Layer 7 of a small transformer language model trained on English Wikipedia (11 layers, counted from 0, width 96).
A neuron's activation on a vector x is GELU(weights . x + bias), where the dot is the dot product.
The model reads these tokens: "oon" "," " which" " has" " the" " IS" "O" " and" " F" "I" "P" "S" " country" " code" " \"" "C" "M" "\"\n"

The vector x that enters this layer's MLP at each token. A number n stands for n times 0.098.
0 "oon": -12 14 5 2 -25 9 0 13 0 6 -2 -3 2 10 10 -21 5 -7 6 10 -1 -1 2 -3 -13 4 -5 -4 11 5 -2 9 -2 9 -4 -14 -11 4 -3 3 10 5 13 0 7 15 19 10 -3 9 -5 3 15 7 8 3 0 18 7 1 2 5 -3 -2 -1 -1 0 -5 2 -18 0 6 -10 0 7 -3 -1 3 2 -5 -12 1 -10 -5 -94 -6 15 10 3 -8 5 -2 5 13 1 -20
1 ",": -12 13 -1 -3 -13 2 7 9 6 2 1 -3 -5 6 8 -9 7 -2 2 10 1 7 3 3 2 8 3 3 5 9 0 6 9 -3 -6 -12 -3 6 -5 3 3 6 14 3 0 16 -1 4 -4 1 2 2 10 11 2 11 -1 15 7 3 3 -9 0 -11 3 0 -8 -3 8 -27 -1 12 -16 7 2 -2 -1 3 24 -8 -2 -4 -13 -3 -90 11 13 9 5 -9 6 -6 -6 15 -8 -34
2 " which": 5 13 -1 -1 -14 0 11 14 6 1 4 -2 -3 0 20 -15 13 2 -2 4 0 -1 -10 8 -4 14 -12 8 -7 1 -3 2 1 2 1 -2 2 4 -4 -5 11 0 4 1 4 8 -5 11 4 -6 7 -2 6 16 -5 5 1 8 0 -3 -1 -2 -3 -22 14 0 0 3 12 -29 3 14 -9 1 11 -7 -8 -5 22 3 -8 5 -13 -1 -89 11 14 13 1 -1 2 -6 -8 16 -7 -20
3 " has": -17 8 -3 -10 -16 -10 6 -5 -2 10 23 10 6 5 12 3 0 -5 -3 4 11 11 -3 -5 -6 0 -7 5 3 18 0 10 21 -3 10 9 -1 -6 -3 -9 3 -1 -3 1 9 -7 7 13 6 7 15 -2 -5 0 -6 -21 6 17 -5 -11 -12 -3 5 -26 21 7 2 6 9 -25 -1 8 -4 13 0 4 -5 2 -4 -3 1 -7 -19 6 -85 0 8 11 8 8 0 7 -14 22 -1 -10
4 " the": 1 2 0 -15 -13 4 3 6 5 3 6 1 8 -5 0 3 1 7 0 3 -6 2 -3 5 1 -2 9 27 -2 7 -2 9 18 -3 -5 3 -2 -3 -3 -4 -2 5 -5 2 -13 7 0 5 -7 -3 4 -3 -3 0 1 14 -1 15 -4 -8 0 -10 -2 -10 2 2 7 7 8 -37 0 15 -5 13 7 -5 -4 0 27 1 -5 -12 -5 -3 -87 9 4 10 13 -2 4 4 5 11 5 -15
5 " IS": -7 5 -7 -20 2 5 -2 3 -3 -8 -5 3 -20 16 5 21 -25 11 0 14 1 17 -17 13 -5 -13 -16 13 15 -3 11 9 9 1 10 9 10 -6 0 -9 0 -17 -7 1 14 -2 2 3 4 13 5 14 -5 -2 16 4 14 -1 -11 13 -17 -16 20 -18 19 4 -22 -10 5 4 0 26 -1 1 8 -17 -14 -10 7 23 -22 9 -6 -32 -59 -23 13 8 -9 15 -15 -5 8 27 18 -5
6 "O": 26 -5 23 -16 8 -22 0 15 -17 8 -13 -5 12 -2 -6 12 -7 1 6 4 -20 7 -15 -9 -20 -36 4 20 1 -5 10 -9 9 24 -4 -2 -7 -15 9 -4 -3 -31 16 -1 17 -8 33 -8 -13 15 14 16 17 -6 9 19 0 -2 -15 12 -23 8 31 -4 21 6 1 -11 -9 -2 6 26 -21 -22 13 -3 -14 -3 18 2 -2 -16 -4 -13 -43 6 -1 16 5 -2 -9 1 -9 -1 12 27
7 " and": 18 21 0 10 6 -8 8 -13 -3 3 -5 -2 -1 -17 0 11 11 -2 4 -16 4 5 -4 -7 -20 13 -12 15 -14 -10 5 -7 17 27 12 -12 4 -16 6 6 -3 -18 5 -12 19 -20 8 9 11 12 13 11 34 -7 -3 -10 -13 2 -15 11 4 -10 9 -18 22 -20 -6 3 0 -35 -7 9 6 11 3 10 12 -3 14 -13 -1 0 0 -6 -64 12 -5 16 10 0 -2 -4 1 7 3 3
8 " F": 18 -2 -5 2 4 -2 19 0 -7 -4 -2 24 -3 -2 -2 9 22 0 -6 -11 16 15 -8 4 -10 -7 -13 -13 41 -2 -8 15 -10 -10 15 16 -13 -7 11 26 -7 2 9 -12 -3 -20 16 -5 6 7 10 -3 4 13 -1 15 2 13 -11 -12 -1 -11 1 -42 14 13 0 -16 15 -3 -32 9 2 6 -9 4 -11 -6 20 5 -16 1 0 -52 -40 -11 1 11 4 11 8 -5 9 -5 -7 12
9 "I": 4 1 3 -18 5 5 1 -19 6 10 3 9 8 0 4 46 -18 16 -10 21 0 -21 -6 21 9 -8 -5 -1 5 2 16 -2 4 -8 13 15 -23 -12 2 -2 3 -7 8 -5 10 2 3 -1 5 9 -23 -5 14 -6 -13 20 12 -4 -1 19 -10 -17 34 -19 10 -6 -18 2 -9 10 9 11 -10 -16 -12 7 5 2 35 7 -21 -9 6 -16 -45 -22 9 -20 17 0 -30 -10 -2 4 -13 39
10 "P": 34 -11 26 -24 13 0 12 -4 -16 -4 -23 -17 -1 11 11 27 -4 10 -9 21 10 -16 -2 5 -1 12 -7 22 -2 10 -20 14 10 44 4 -15 -7 -15 4 -1 2 -10 7 2 24 -22 1 -6 5 13 13 3 1 -16 -8 2 19 14 -23 11 -7 -16 15 -7 9 -3 1 5 -11 2 -8 -8 -6 -34 -15 -3 -8 3 15 16 -1 -10 30 -30 -37 -2 -3 13 17 1 -5 -10 -6 -10 0 11
11 "S": 15 -8 20 -18 3 6 0 -14 -11 -7 -13 -3 2 11 6 9 -35 -6 -1 7 -5 15 -22 5 -7 17 18 4 10 -10 22 0 12 6 -18 -7 -9 -16 3 14 -3 -13 -7 7 36 -18 24 8 26 38 30 7 -2 -8 -6 8 9 9 -21 18 -16 -16 10 -22 26 3 15 4 -9 -1 -5 13 -12 -25 -6 -10 16 -4 6 10 -17 11 12 2 -41 -22 -7 16 -15 -6 -1 -18 -4 -2 -2 5
12 " country": 16 2 7 2 -11 4 -14 -3 -20 8 -3 -7 5 -24 -4 -6 -5 -16 -5 1 -12 18 -2 14 -12 -19 -19 4 -20 19 23 -4 -4 30 -10 -1 1 -5 9 13 -10 -28 7 -11 41 -6 21 13 29 16 35 -3 1 6 5 20 10 13 -12 -5 -27 -13 24 0 12 -3 -6 -9 -5 -10 -14 22 -14 -3 2 2 -5 4 10 8 -18 -8 -1 -6 -45 -9 8 -1 21 -5 -6 4 30 -1 3 0
13 " code": 5 11 -9 -10 -9 11 -10 17 -11 -9 -9 3 12 6 6 17 -25 -4 9 2 -9 5 -1 1 -17 -17 -14 11 10 3 3 7 8 14 1 -7 -5 3 -5 -11 2 -25 10 6 38 -8 -1 24 22 12 24 16 -11 4 1 18 -5 14 -15 3 -23 1 32 -9 14 -2 10 -16 0 -22 -21 28 -9 -2 21 -3 -9 -14 4 2 -9 -4 0 -10 -57 -15 -2 13 15 11 -12 -5 -1 7 -2 -2
14 " \"": 0 18 -29 -6 2 7 4 -7 2 -8 -7 6 9 -1 -11 -4 -11 -15 4 2 4 6 -4 14 -21 4 18 -1 -2 -3 -12 -1 25 -11 -4 0 5 -15 0 -4 0 24 25 -5 16 9 1 1 5 8 26 4 20 0 3 3 -2 24 -3 -1 -30 1 -8 -7 8 -2 -12 -7 1 -14 -19 29 -4 -20 8 7 -14 -6 12 -9 -8 12 -8 -12 -65 -12 -5 18 19 -3 -12 17 -1 21 18 12
15 "C": 7 0 6 -9 2 21 19 -2 3 9 -15 -6 8 -10 2 -8 -18 -3 1 12 2 -12 1 13 -8 -15 -3 2 49 -4 -1 13 2 -11 5 8 13 -1 14 -7 -1 6 11 7 -10 -12 9 -1 4 11 2 5 -12 -2 2 -21 3 9 -13 11 -2 -3 28 -4 14 8 -9 -13 8 -3 4 25 -12 -9 8 -17 -24 -7 15 -18 7 14 8 -38 -62 -8 -1 0 5 -5 14 -4 -1 -8 14 8
16 "M": 12 -10 -9 -23 -3 4 0 -19 -22 5 -16 -24 -26 6 17 3 -6 18 3 16 13 -10 -8 -8 4 -9 17 8 4 -9 -2 2 7 19 10 9 19 -33 -8 9 0 0 14 -25 11 -10 6 11 9 30 3 -7 11 -13 -4 4 9 21 -18 24 5 -29 33 -13 18 7 -7 -1 -10 3 3 15 -12 -19 -6 -17 2 -6 10 20 0 3 31 -27 -42 -1 11 6 10 -1 -2 -17 2 -3 10 18
17 "\"\n": -7 9 2 -9 -4 -1 6 6 -1 1 -1 -1 -7 5 9 -3 -6 -11 -6 11 -2 2 0 5 -5 7 6 4 7 8 -9 0 13 1 7 -4 -3 9 -3 3 4 7 18 4 2 10 0 0 8 5 11 -1 2 12 1 15 -4 20 -2 11 0 -7 3 -24 -3 2 -14 -6 11 -23 -4 30 -18 7 0 -6 2 5 8 -4 15 -9 -13 2 -87 9 7 8 7 -8 7 -10 2 17 -6 -31

Each question shows the input weights of one neuron of the MLP. A number n stands for n times 0.0046.

n334 (bias -0.046): -22 -17 -11 -2 -5 14 -8 14 -2 2 44 27 -36 5 -17 -11 -20 -29 5 -28 -2 -17 -7 6 -11 -22 13 5 4 7 41 35 -18 -29 16 4 -2 -5 -19 4 -40 10 11 -8 21 -2 -8 29 -10 6 41 -4 8 -4 -2 -20 -3 -2 20 -15 33 -15 -9 -11 27 21 34 -5 43 13 32 -28 -17 1 38 28 23 -6 -38 -22 -6 18 -11 6 9 17 8 -34 1 -5 25 8 -18 -9 -7 -47
On which token does it fire most, and how strongly? 3 " has", at about 1.1

n32 (bias -0.093): -17 9 1 -12 -44 26 19 -14 11 43 6 6 1 1 -5 7 -29 5 -20 -8 0 -19 -36 -13 -2 -66 23 -35 -34 19 7 26 0 12 -35 3 17 18 38 1 -13 -41 22 21 9 -17 3 10 14 -4 -12 1 20 7 -5 41 -9 -35 32 11 -25 -17 -1 9 40 -20 36 -23 29 42 6 -43 -23 -7 4 1 21 -40 -46 7 -21 24 10 6 28 -23 7 16 -12 5 -15 18 -19 13 -3 -1
Its three highest activations, in order, are on tokens 11 "S", 12 " country", 6 "O"

n286 (bias -0.080): -22 -50 -37 60 -44 -24 28 35 23 -38 40 2 15 -10 3 0 32 19 41 -27 41 -14 -1 -20 10 -7 34 -22 3 -23 -18 20 -46 8 -18 -19 39 -11 41 24 25 -15 13 -16 -19 -3 -25 10 -34 -4 -35 1 2 -16 0 -32 5 -2 13 27 16 -5 13 -3 10 9 31 -47 -35 -6 -18 -42 -2 37 7 30 -16 9 -5 0 38 -36 -30 -33 32 -10 33 26 -23 14 21 -26 31 -10 33 5
On which token does it fire most? 8 " F"

n90 (bias -0.081): 6 -50 -1 -17 26 20 -23 -14 11 -1 17 7 -8 37 -12 2 -10 9 -10 -21 21 -22 14 10 -6 23 35 -6 -12 21 19 -17 -5 14 -25 -12 23 -7 18 27 11 13 -10 2 16 23 -10 17 -2 -6 6 14 47 -23 15 -29 19 -12 23 -8 -19 -50 -29 -24 7 2 -26 -45 -16 27 7 -24 -1 -13 -18 4 -19 -12 5 10 0 -7 -14 -5 16 24 -12 15 -20 0 16 -5 -4 -10 -22 -36
Its two highest activations, in order, are on tokens 11 "S", 10 "P"

n311 (bias -0.058): -34 -46 24 -24 11 19 11 40 32 -15 -27 -1 -41 13 -29 -12 -1 56 37 14 26 9 -20 25 -18 -15 24 -15 -24 -42 20 -13 11 -11 25 0 38 4 21 16 -5 23 -2 3 -25 15 0 45 41 -27 -30 14 25 1 15 -19 -57 47 -28 31 14 -34 2 30 22 -10 -2 23 -1 21 -14 2 -17 23 -37 -1 -22 -48 24 -9 14 4 -33 -25 44 32 3 0 -34 -27 -2 -33 35 -25 -23 2
On which token does it fire most, and how strongly? 16 "M", at about 1.4

n132 (bias -0.101): -22 25 33 -35 19 4 23 39 17 31 15 3 10 -5 3 -36 9 16 14 0 -20 -19 -24 22 1 -51 -11 -29 9 -3 35 -1 -21 4 -17 37 50 2 -10 -4 12 -33 80 9 -51 23 -18 -10 31 -26 -6 -18 51 27 37 -16 -3 -23 18 -19 1 20 -15 7 16 5 5 24 -24 23 17 -16 -6 -11 20 27 -42 11 3 10 57 -11 -42 -19 22 -5 -11 -8 -9 -15 2 27 -6 -38 -81 -36
On which token does it fire most? 15 "C"

n325 (bias -0.108): -21 -25 -2 -41 16 0 18 15 -6 30 -13 48 -4 -17 -22 40 -18 18 2 -43 7 -7 10 -6 9 15 -25 12 -8 -10 32 20 -4 -8 -38 -4 13 33 18 7 10 36 22 -16 -21 7 20 -45 -2 -24 3 9 -12 -10 44 16 1 -31 43 40 -27 -4 5 10 21 -32 12 -1 -22 23 24 -9 11 -36 34 14 -35 3 -35 -14 -15 26 -9 17 -8 10 -4 39 -35 -3 -7 25 -19 3 -10 -20
Its two highest activations, in order, are on tokens 6 "O", 5 " IS"

n166 (bias -0.088): -9 -25 -17 -54 -5 -21 -5 0 3 -20 6 14 21 29 -24 -20 -14 2 4 3 -3 8 27 20 14 -36 -34 -1 -42 35 24 -17 -19 6 21 1 32 3 -2 -22 -68 14 -14 13 -33 28 22 17 33 -16 -2 30 27 -5 50 -15 -43 -17 35 2 21 9 -5 22 58 -17 -7 2 7 8 5 16 -3 -27 17 5 1 1 -18 -8 -18 -35 3 60 2 6 3 4 1 -10 30 25 6 -23 -5 -22
On which token does it fire most, and how strongly? 12 " country", at about 0.36

n330 (bias -0.061): 21 1 8 -3 -6 10 -19 23 48 -1 -21 12 -48 -17 -12 -14 -40 -4 -14 13 -15 -12 -9 -4 -2 18 -32 6 13 -9 16 12 -1 6 1 24 -21 -22 26 -5 11 -32 -8 26 9 -5 -13 0 -14 13 -30 -1 26 -22 32 3 22 4 0 -6 29 10 -24 5 0 5 -1 4 23 -2 -25 -49 3 -10 18 11 3 -5 -2 19 27 -24 -20 13 4 8 -1 6 2 17 7 -26 0 -6 -17 -44
On which token does it fire most? 0 "oon"

n175 (bias -0.050): 13 -2 -35 -12 -2 33 -10 -3 0 12 14 23 -5 11 -1 -18 12 18 31 -2 -5 -30 0 8 5 8 29 -9 -40 15 3 17 -15 -15 22 -10 3 -26 10 -4 -4 23 -13 -27 15 0 -41 34 23 16 24 15 7 20 20 18 2 -6 -25 -24 23 -2 -37 19 6 2 21 26 -5 -18 16 -34 -13 4 2 -17 -23 -11 -5 -31 4 20 -24 43 5 6 7 18 10 -47 -23 16 -1 23 -15 6
On which token does it fire most? 14 " \""

n178 (bias -0.097): -26 33 9 -25 -3 -1 14 -22 16 4 -2 39 14 3 -8 12 3 -10 6 -58 9 35 -6 -4 24 -26 13 -19 -27 9 -16 5 13 -21 -62 5 51 -16 54 1 -40 34 15 -1 -39 29 -36 22 11 26 -17 -16 8 -30 37 -11 -41 -5 29 22 22 18 -4 58 14 -31 15 -20 11 -26 25 -11 -2 -10 45 -3 18 -11 -10 -9 -12 -12 -4 27 6 -6 8 8 -19 -28 58 25 28 -10 -17 -41
Its two highest activations, in order, are on tokens 1 ",", 4 " the"

n369 (bias -0.116): -16 -10 10 -13 23 3 11 -3 1 -4 23 15 19 -41 -35 -32 -20 -34 39 -3 58 28 7 -13 38 -32 16 25 9 -18 22 -9 -15 9 8 -19 5 25 14 -19 -44 13 -17 -28 -46 35 14 15 -9 6 19 -37 25 13 24 8 -45 28 27 -6 -3 -4 -5 -4 3 -20 3 -9 4 -11 19 19 3 26 -16 24 -36 -6 -17 -14 -13 1 -46 5 11 -22 -11 0 -25 -14 33 4 11 -6 23 -32
Its two highest activations, in order, are on tokens 4 " the", 1 ","

n139 (bias -0.114): 16 11 -5 -12 -37 13 -7 0 -21 8 -5 37 -8 -13 49 -18 9 2 30 -49 20 -25 -7 34 1 27 -9 13 -29 -5 -2 13 -6 1 27 13 18 -11 30 -26 -4 -11 8 22 -30 15 -19 -23 20 -16 27 15 38 5 7 4 -7 -44 9 19 -45 -30 -27 -2 -1 -3 6 10 16 -19 27 -6 19 -3 23 -36 8 -36 -10 -8 34 -48 -25 21 22 -13 5 43 -15 -49 -3 -28 -12 -1 38 -30
On which token does it fire most, and how strongly? 2 " which", at about 1.1

n35 (bias -0.111): -40 1 1 -4 -10 20 -36 6 -14 -6 -29 12 25 24 5 -64 30 -21 13 -5 24 -5 -13 -18 33 51 -49 12 -28 -5 4 57 42 0 -11 -10 -6 9 7 -8 -56 -42 -12 -1 -30 24 6 13 10 31 10 -25 35 48 3 4 6 -7 20 5 -15 33 -20 34 -25 -4 -32 -7 -10 31 4 -34 -32 -22 -17 20 3 -22 -7 -9 29 -21 -13 19 13 12 -40 -10 10 -16 18 -56 -18 14 42 8
On which token does it fire most? 0 "oon"

n86 (bias -0.148): -58 -8 -42 -35 -6 -12 23 8 8 4 -48 -4 -54 38 8 -16 -20 10 -4 -38 23 15 22 9 -1 0 -20 -1 0 -39 39 7 4 -13 78 23 6 0 -23 -54 -9 5 53 24 -39 23 -14 2 22 31 -5 -34 24 11 23 -26 -26 8 3 24 -8 -10 24 47 -34 -11 28 27 -10 -4 4 -30 -1 8 24 -7 -17 36 -59 23 0 12 -35 -14 18 -18 1 43 -12 -11 -30 -19 10 15 51 -28
On which token does it fire most, and how strongly? 5 " IS", at about 1.9

n300 (bias -0.089): 16 -5 -8 -39 -19 -1 57 -40 -20 2 -5 -17 -28 22 -26 26 -45 11 15 -12 9 -13 -3 10 19 13 -1 -12 -33 -51 16 48 16 1 -8 15 26 -39 -49 4 8 10 54 7 -7 -6 9 1 1 -15 7 6 29 32 13 -30 -5 -38 18 48 18 -12 -24 29 14 -18 -5 -5 16 -3 -2 -11 23 -17 61 29 7 -5 22 -12 -29 3 16 31 13 -15 -4 11 -10 -30 38 0 30 -7 -8 -20
On which token does it fire most, and how strongly? 16 "M", at about 1.4

n333 (bias -0.073): -16 -23 -12 -67 13 -16 3 25 15 -15 -19 -7 1 -26 2 -18 20 10 45 18 16 1 -9 62 -1 -14 -10 -45 -48 -14 20 -2 -38 -14 26 -3 10 5 32 -5 13 -16 -2 -14 1 1 -14 2 3 10 -3 0 -4 4 34 -48 -1 -13 -1 17 -19 -9 -6 -4 11 13 -4 -19 30 23 31 28 23 -6 16 -4 -43 -13 -3 -10 -2 -1 -49 -18 22 -3 10 28 19 -21 -3 25 -11 -31 -24 -48
On which token does it fire most? 5 " IS"

n348 (bias -0.036): -12 30 -34 -10 -4 -3 -1 36 -15 20 -1 37 -29 -37 7 -17 -9 -7 55 -1 5 6 15 -16 -8 21 -23 -11 -10 -24 14 12 1 -33 16 26 3 -3 14 -10 -10 20 -1 -3 27 7 3 -32 -26 1 -34 4 33 19 10 -27 -18 -16 31 -1 15 -19 -38 45 -30 -20 3 -5 46 11 7 3 15 11 38 17 14 13 -4 11 11 19 -3 11 -11 28 -4 -7 -25 -13 18 2 -2 18 -6 29
On which token does it fire most? 0 "oon"

n72 (bias -0.064): -14 -21 10 12 1 30 7 -27 -6 5 24 7 -13 13 17 -42 -18 -8 21 5 26 58 26 -11 -24 -19 -30 12 -17 5 17 -11 32 -7 -37 -36 18 21 -8 -20 -14 -15 -10 20 4 41 -40 -32 4 18 14 12 26 -1 -3 -26 -30 4 -12 -38 -19 10 12 -3 -25 -30 -35 -8 27 26 -5 -6 12 25 -23 9 31 -16 -6 35 45 -6 -32 17 14 19 4 57 8 13 14 -15 -15 4 -16 7
On which token does it fire most? 3 " has"

n232 (bias -0.077): 21 -21 -54 -18 -27 5 -9 20 14 11 19 -3 -31 15 -26 -5 6 -1 6 17 1 13 -22 36 -14 13 12 -23 -7 -14 10 23 -27 -20 -13 -31 -39 8 -5 -51 19 12 -3 -17 -4 -16 -2 6 6 -3 16 23 2 18 40 -1 -7 -22 -26 50 24 -15 -18 9 14 -22 59 33 -25 20 41 -28 37 -45 -1 24 4 28 -14 18 21 -19 -24 14 12 16 14 20 6 9 -10 -11 30 9 0 -15
On which token does it fire most? 11 "S"

n30 (bias -0.094): 20 11 -36 8 -1 23 21 -20 21 2 -8 35 -51 26 13 8 -10 -28 26 -12 29 9 -37 27 30 13 -5 2 3 7 7 22 29 -16 36 -45 24 13 -75 -9 21 -6 49 51 31 24 -24 3 -14 -6 -20 -22 37 -1 1 -14 -11 19 -8 -4 -17 -13 6 -9 20 7 12 -4 -6 5 23 -31 13 -28 26 -7 -30 -14 -12 -23 35 -2 -13 -8 -6 -9 -62 12 -27 -25 24 -24 -15 13 -1 -13
Its two highest activations, in order, are on tokens 14 " \"", 1 ","

n269 (bias -0.046): -33 -15 -1 -19 -2 24 -3 4 -1 -23 10 17 -27 -31 -16 -14 -2 -4 41 -21 7 27 -24 4 -13 -10 -14 -11 -32 -5 -19 10 -18 14 -1 -3 22 -19 11 -28 33 12 4 7 -8 25 -13 12 28 11 -17 -2 -10 -24 6 11 -10 12 8 28 -33 -21 -5 -10 -24 12 -10 -19 -3 30 13 13 29 3 16 -3 -48 3 -2 -8 14 -23 6 40 15 20 -7 -9 4 46 -17 -9 -12 25 -50 -28
Its three highest activations, in order, are on tokens 5 " IS", 13 " code", 17 "\"\n"

n38 (bias -0.057): 13 -9 -40 -15 9 -33 32 -16 8 26 -1 -1 -30 -21 -3 25 21 12 13 -4 20 23 11 -3 -5 7 -24 -6 8 -16 13 7 18 -6 21 -29 26 2 11 -34 -13 -28 40 -10 31 14 -38 -41 -2 -1 -21 20 37 26 -11 15 -38 -25 -18 15 -2 4 15 -8 -9 -18 -13 27 7 5 20 9 18 24 19 29 -28 10 1 -15 12 -18 -15 -18 4 13 12 48 23 -4 -15 -20 -20 -8 -1 5
Its two highest activations, in order, are on tokens 7 " and", 6 "O"

n306 (bias -0.049): -32 -27 -35 33 -9 -29 41 30 51 2 25 25 14 3 -16 31 17 -7 -7 41 -1 14 -9 18 43 -21 -2 -11 -16 33 6 -19 -8 0 -26 -18 -4 -4 -35 -39 -38 22 -23 7 4 -16 -43 12 -11 -8 -3 -20 -19 -23 46 43 -48 0 -7 10 -60 -9 -7 7 -17 20 26 -31 20 4 53 -22 52 52 23 -3 -62 9 -23 -24 14 -16 3 1 16 -5 -26 27 19 2 -20 -2 2 2 7 1
On which token does it fire most? 4 " the"

n373 (bias -0.047): 0 -21 -19 -16 -21 33 -2 20 -6 -5 7 10 22 -1 29 -31 48 17 8 12 21 36 14 -17 6 -13 29 -13 -13 1 -26 -19 -25 14 4 5 -12 39 -11 -31 -28 11 -19 -13 21 -1 -4 -5 38 10 -5 -15 -24 -18 24 -9 -21 -14 14 9 -9 2 -22 17 5 -10 -26 -21 12 21 1 -20 -15 20 19 22 9 1 -22 -62 25 -5 -36 13 17 14 34 -3 11 10 -23 -49 55 23 6 -15
On which token does it fire most? 0 "oon"

n229 (bias -0.061): -19 -3 22 -5 5 -1 14 -13 26 3 28 -9 -4 -20 -5 -6 -12 -3 -7 -20 31 4 27 52 -14 -17 34 -8 -10 -12 -16 -1 -1 -23 55 -6 43 10 43 25 17 38 47 6 -8 5 -6 12 -3 0 6 14 20 -36 -6 -47 -18 4 27 48 -22 -4 -52 -31 -39 -8 -22 -10 -1 -23 -4 14 -33 3 -2 34 -18 -24 4 18 -9 -6 -44 -13 29 9 19 19 -23 -44 -25 -31 8 -40 -12 -21
Its two highest activations, in order, are on tokens 14 " \"", 17 "\"\n"

n24 (bias -0.084): -9 27 -13 12 6 28 22 4 -10 8 -3 9 -43 32 -8 1 -5 -16 28 -6 29 47 -3 27 -3 -13 8 9 -5 -21 27 14 2 1 1 -36 -10 22 -7 -23 28 31 -11 1 20 14 -1 26 10 2 -16 -19 -3 -4 26 38 -36 17 48 -24 -3 -9 5 -3 46 -26 5 -33 -13 -9 36 -15 -15 -31 -3 -12 -54 1 -14 -39 22 21 -8 -1 -1 8 -1 9 -32 -39 26 -12 -48 -28 -5 -18
Its three highest activations, in order, are on tokens 1 ",", 0 "oon", 2 " which"

n331 (bias -0.099): -24 -57 3 -6 -3 -3 -10 22 -20 32 -1 9 24 -22 -37 -38 9 -10 66 -24 13 14 28 25 12 24 28 12 3 3 29 19 9 -17 51 15 19 6 8 -22 -37 2 -32 -20 12 -1 28 10 -25 -8 5 -34 -4 30 30 2 -28 -35 18 1 0 -6 0 -2 23 -39 27 -6 -15 -23 12 -35 9 27 6 14 -24 1 -10 -32 26 6 -3 -7 5 -14 -27 11 -43 -13 89 16 -21 -23 35 -16
Its two highest activations, in order, are on tokens 15 "C", 4 " the"

n372 (bias -0.125): 5 -16 -42 -10 -20 -17 -35 1 65 47 -5 30 -30 -20 -27 -11 13 5 1 -39 34 -8 2 -22 23 -4 -35 -29 1 37 -25 41 9 -14 -14 -1 11 -39 40 15 -52 -22 23 24 18 -32 13 -42 -14 3 -29 12 29 25 -36 -54 -17 -44 1 0 -15 3 -12 10 -8 -38 11 9 35 8 28 -17 3 23 5 4 -10 3 -29 3 45 10 -2 21 8 34 5 42 -6 -44 6 8 4 -35 -6 40
On which token does it fire most? 7 " and"

n4 (bias -0.061): 11 -30 -10 11 -30 5 10 -2 -3 2 19 11 32 -7 -24 -30 -21 6 23 6 3 -4 -19 -19 39 -27 32 15 -55 -13 -2 -20 5 -9 -21 6 -6 2 -34 21 24 -20 9 -34 19 6 17 -1 2 -13 18 -30 -3 -11 -14 6 8 -22 7 24 -18 -30 -8 -10 19 16 13 9 43 9 39 15 16 12 0 -10 -12 8 -12 -30 26 -13 -21 29 22 10 13 14 15 -7 25 -42 -24 26 -20 -46
Its two highest activations, in order, are on tokens 17 "\"\n", 3 " has"

n322 (bias -0.050): -3 -16 -13 15 -8 44 19 4 -8 17 15 -17 3 -10 -24 6 -36 -6 38 -24 -10 4 10 13 7 -2 -19 1 14 20 17 11 -13 -21 8 2 -6 -1 -20 -10 -3 15 -7 20 6 5 -24 9 8 -4 -36 3 14 -5 21 -5 6 4 33 22 -7 6 -16 -17 -30 -1 -5 -6 2 27 19 21 0 25 -28 -25 36 -9 3 20 -4 -27 -28 5 5 7 2 -39 -3 29 -24 -20 -12 15 -7 -12
Its two highest activations, in order, are on tokens 9 "I", 5 " IS"

n254 (bias -0.044): 16 -36 12 4 19 14 -3 5 16 17 11 3 -4 4 -23 2 9 22 5 1 17 7 29 -10 33 16 4 -8 10 16 7 -9 5 18 26 -2 -7 19 5 5 13 1 -13 9 4 16 -21 -26 7 -11 -18 -1 -9 -1 8 10 23 -31 25 -3 0 0 -24 -45 -33 1 17 -2 -17 18 30 -12 -9 -12 -38 -8 -16 -6 -7 22 5 -30 -23 10 -9 27 -21 10 -33 -34 22 -20 -1 29 -17 11
On which token does it fire most? 17 "\"\n"

n168 (bias -0.040): -38 12 21 5 -22 -1 -2 11 34 -8 -15 54 7 -5 -44 -21 -10 -15 -4 -40 41 -1 -5 16 4 13 -23 1 -38 -23 -28 -1 2 -3 37 -18 -7 -6 12 1 11 25 -19 34 -16 39 40 13 -20 -26 -37 -20 17 5 28 21 -22 17 23 -3 -22 -20 14 8 -51 -11 -20 -17 15 -9 20 4 14 -28 20 19 -35 47 -6 19 13 31 -13 23 -8 12 -4 16 -1 -3 30 11 -34 -15 26 -3
Its three highest activations, in order, are on tokens 0 "oon", 14 " \"", 1 ","

n261 (bias -0.117): -53 -7 28 -37 -6 -14 19 1 -36 -6 -20 34 0 -17 -9 17 11 24 46 -22 45 -6 -35 51 -1 -23 14 -7 -22 4 -13 35 -30 16 15 19 6 31 -23 17 -4 -10 35 31 -8 34 -22 27 -14 2 13 -15 23 -6 54 13 -17 -1 17 -3 -5 -16 23 1 -5 -19 9 -35 15 -3 1 -17 -14 -23 5 12 -20 -15 -21 -40 1 -25 -1 -2 20 -20 -7 24 -23 -23 11 13 -4 11 -6 -18
On which token does it fire most? 13 " code"

n127 (bias -0.063): -45 35 0 -16 -30 1 16 8 52 -24 -3 26 -19 17 -8 5 -1 -64 -34 -14 30 -25 9 -19 -29 10 -1 -12 -21 24 -44 -14 25 -28 74 2 43 -6 8 4 9 34 51 21 -13 53 -20 7 -2 -2 -20 18 -13 12 40 -9 -5 10 -3 43 -5 -17 13 2 -39 -22 -14 23 -5 -11 22 22 14 3 22 25 -14 4 -30 -16 60 -24 -38 47 17 8 12 -10 -8 -31 -23 -2 8 -4 -1 -30
On which token does it fire most? 17 "\"\n"

n193 (bias -0.064): -38 16 -22 8 0 57 -10 0 -4 7 -44 -22 3 15 -38 -29 34 10 10 -15 -23 26 4 -1 21 7 -9 3 -1 25 6 -4 6 -22 -5 13 22 17 -11 -13 -3 -10 7 -9 2 -14 18 -23 -3 -20 8 -4 -14 34 33 18 -19 -4 1 46 2 1 -12 35 -21 -63 6 -30 16 19 21 -2 5 -4 34 -26 19 16 -9 -14 5 13 3 28 9 -4 33 9 -17 1 -6 -32 13 9 -14 -11
On which token does it fire most? 0 "oon"

n338 (bias -0.106): -43 -14 4 -18 7 -7 -31 1 -4 23 -13 -8 3 32 -3 -4 -28 42 33 8 34 -7 -22 4 8 17 10 -10 -26 1 -13 14 -4 3 10 -27 -36 -7 15 -20 -10 -4 -1 10 10 3 0 29 -3 -14 17 2 -3 1 12 -26 13 -23 22 22 30 -4 11 -10 8 6 23 7 4 -1 -1 -8 -21 44 -35 11 13 -16 -10 -3 6 16 -40 16 0 0 14 14 -6 -24 13 -17 -3 -7 -35 5
On which token does it fire most? 3 " has"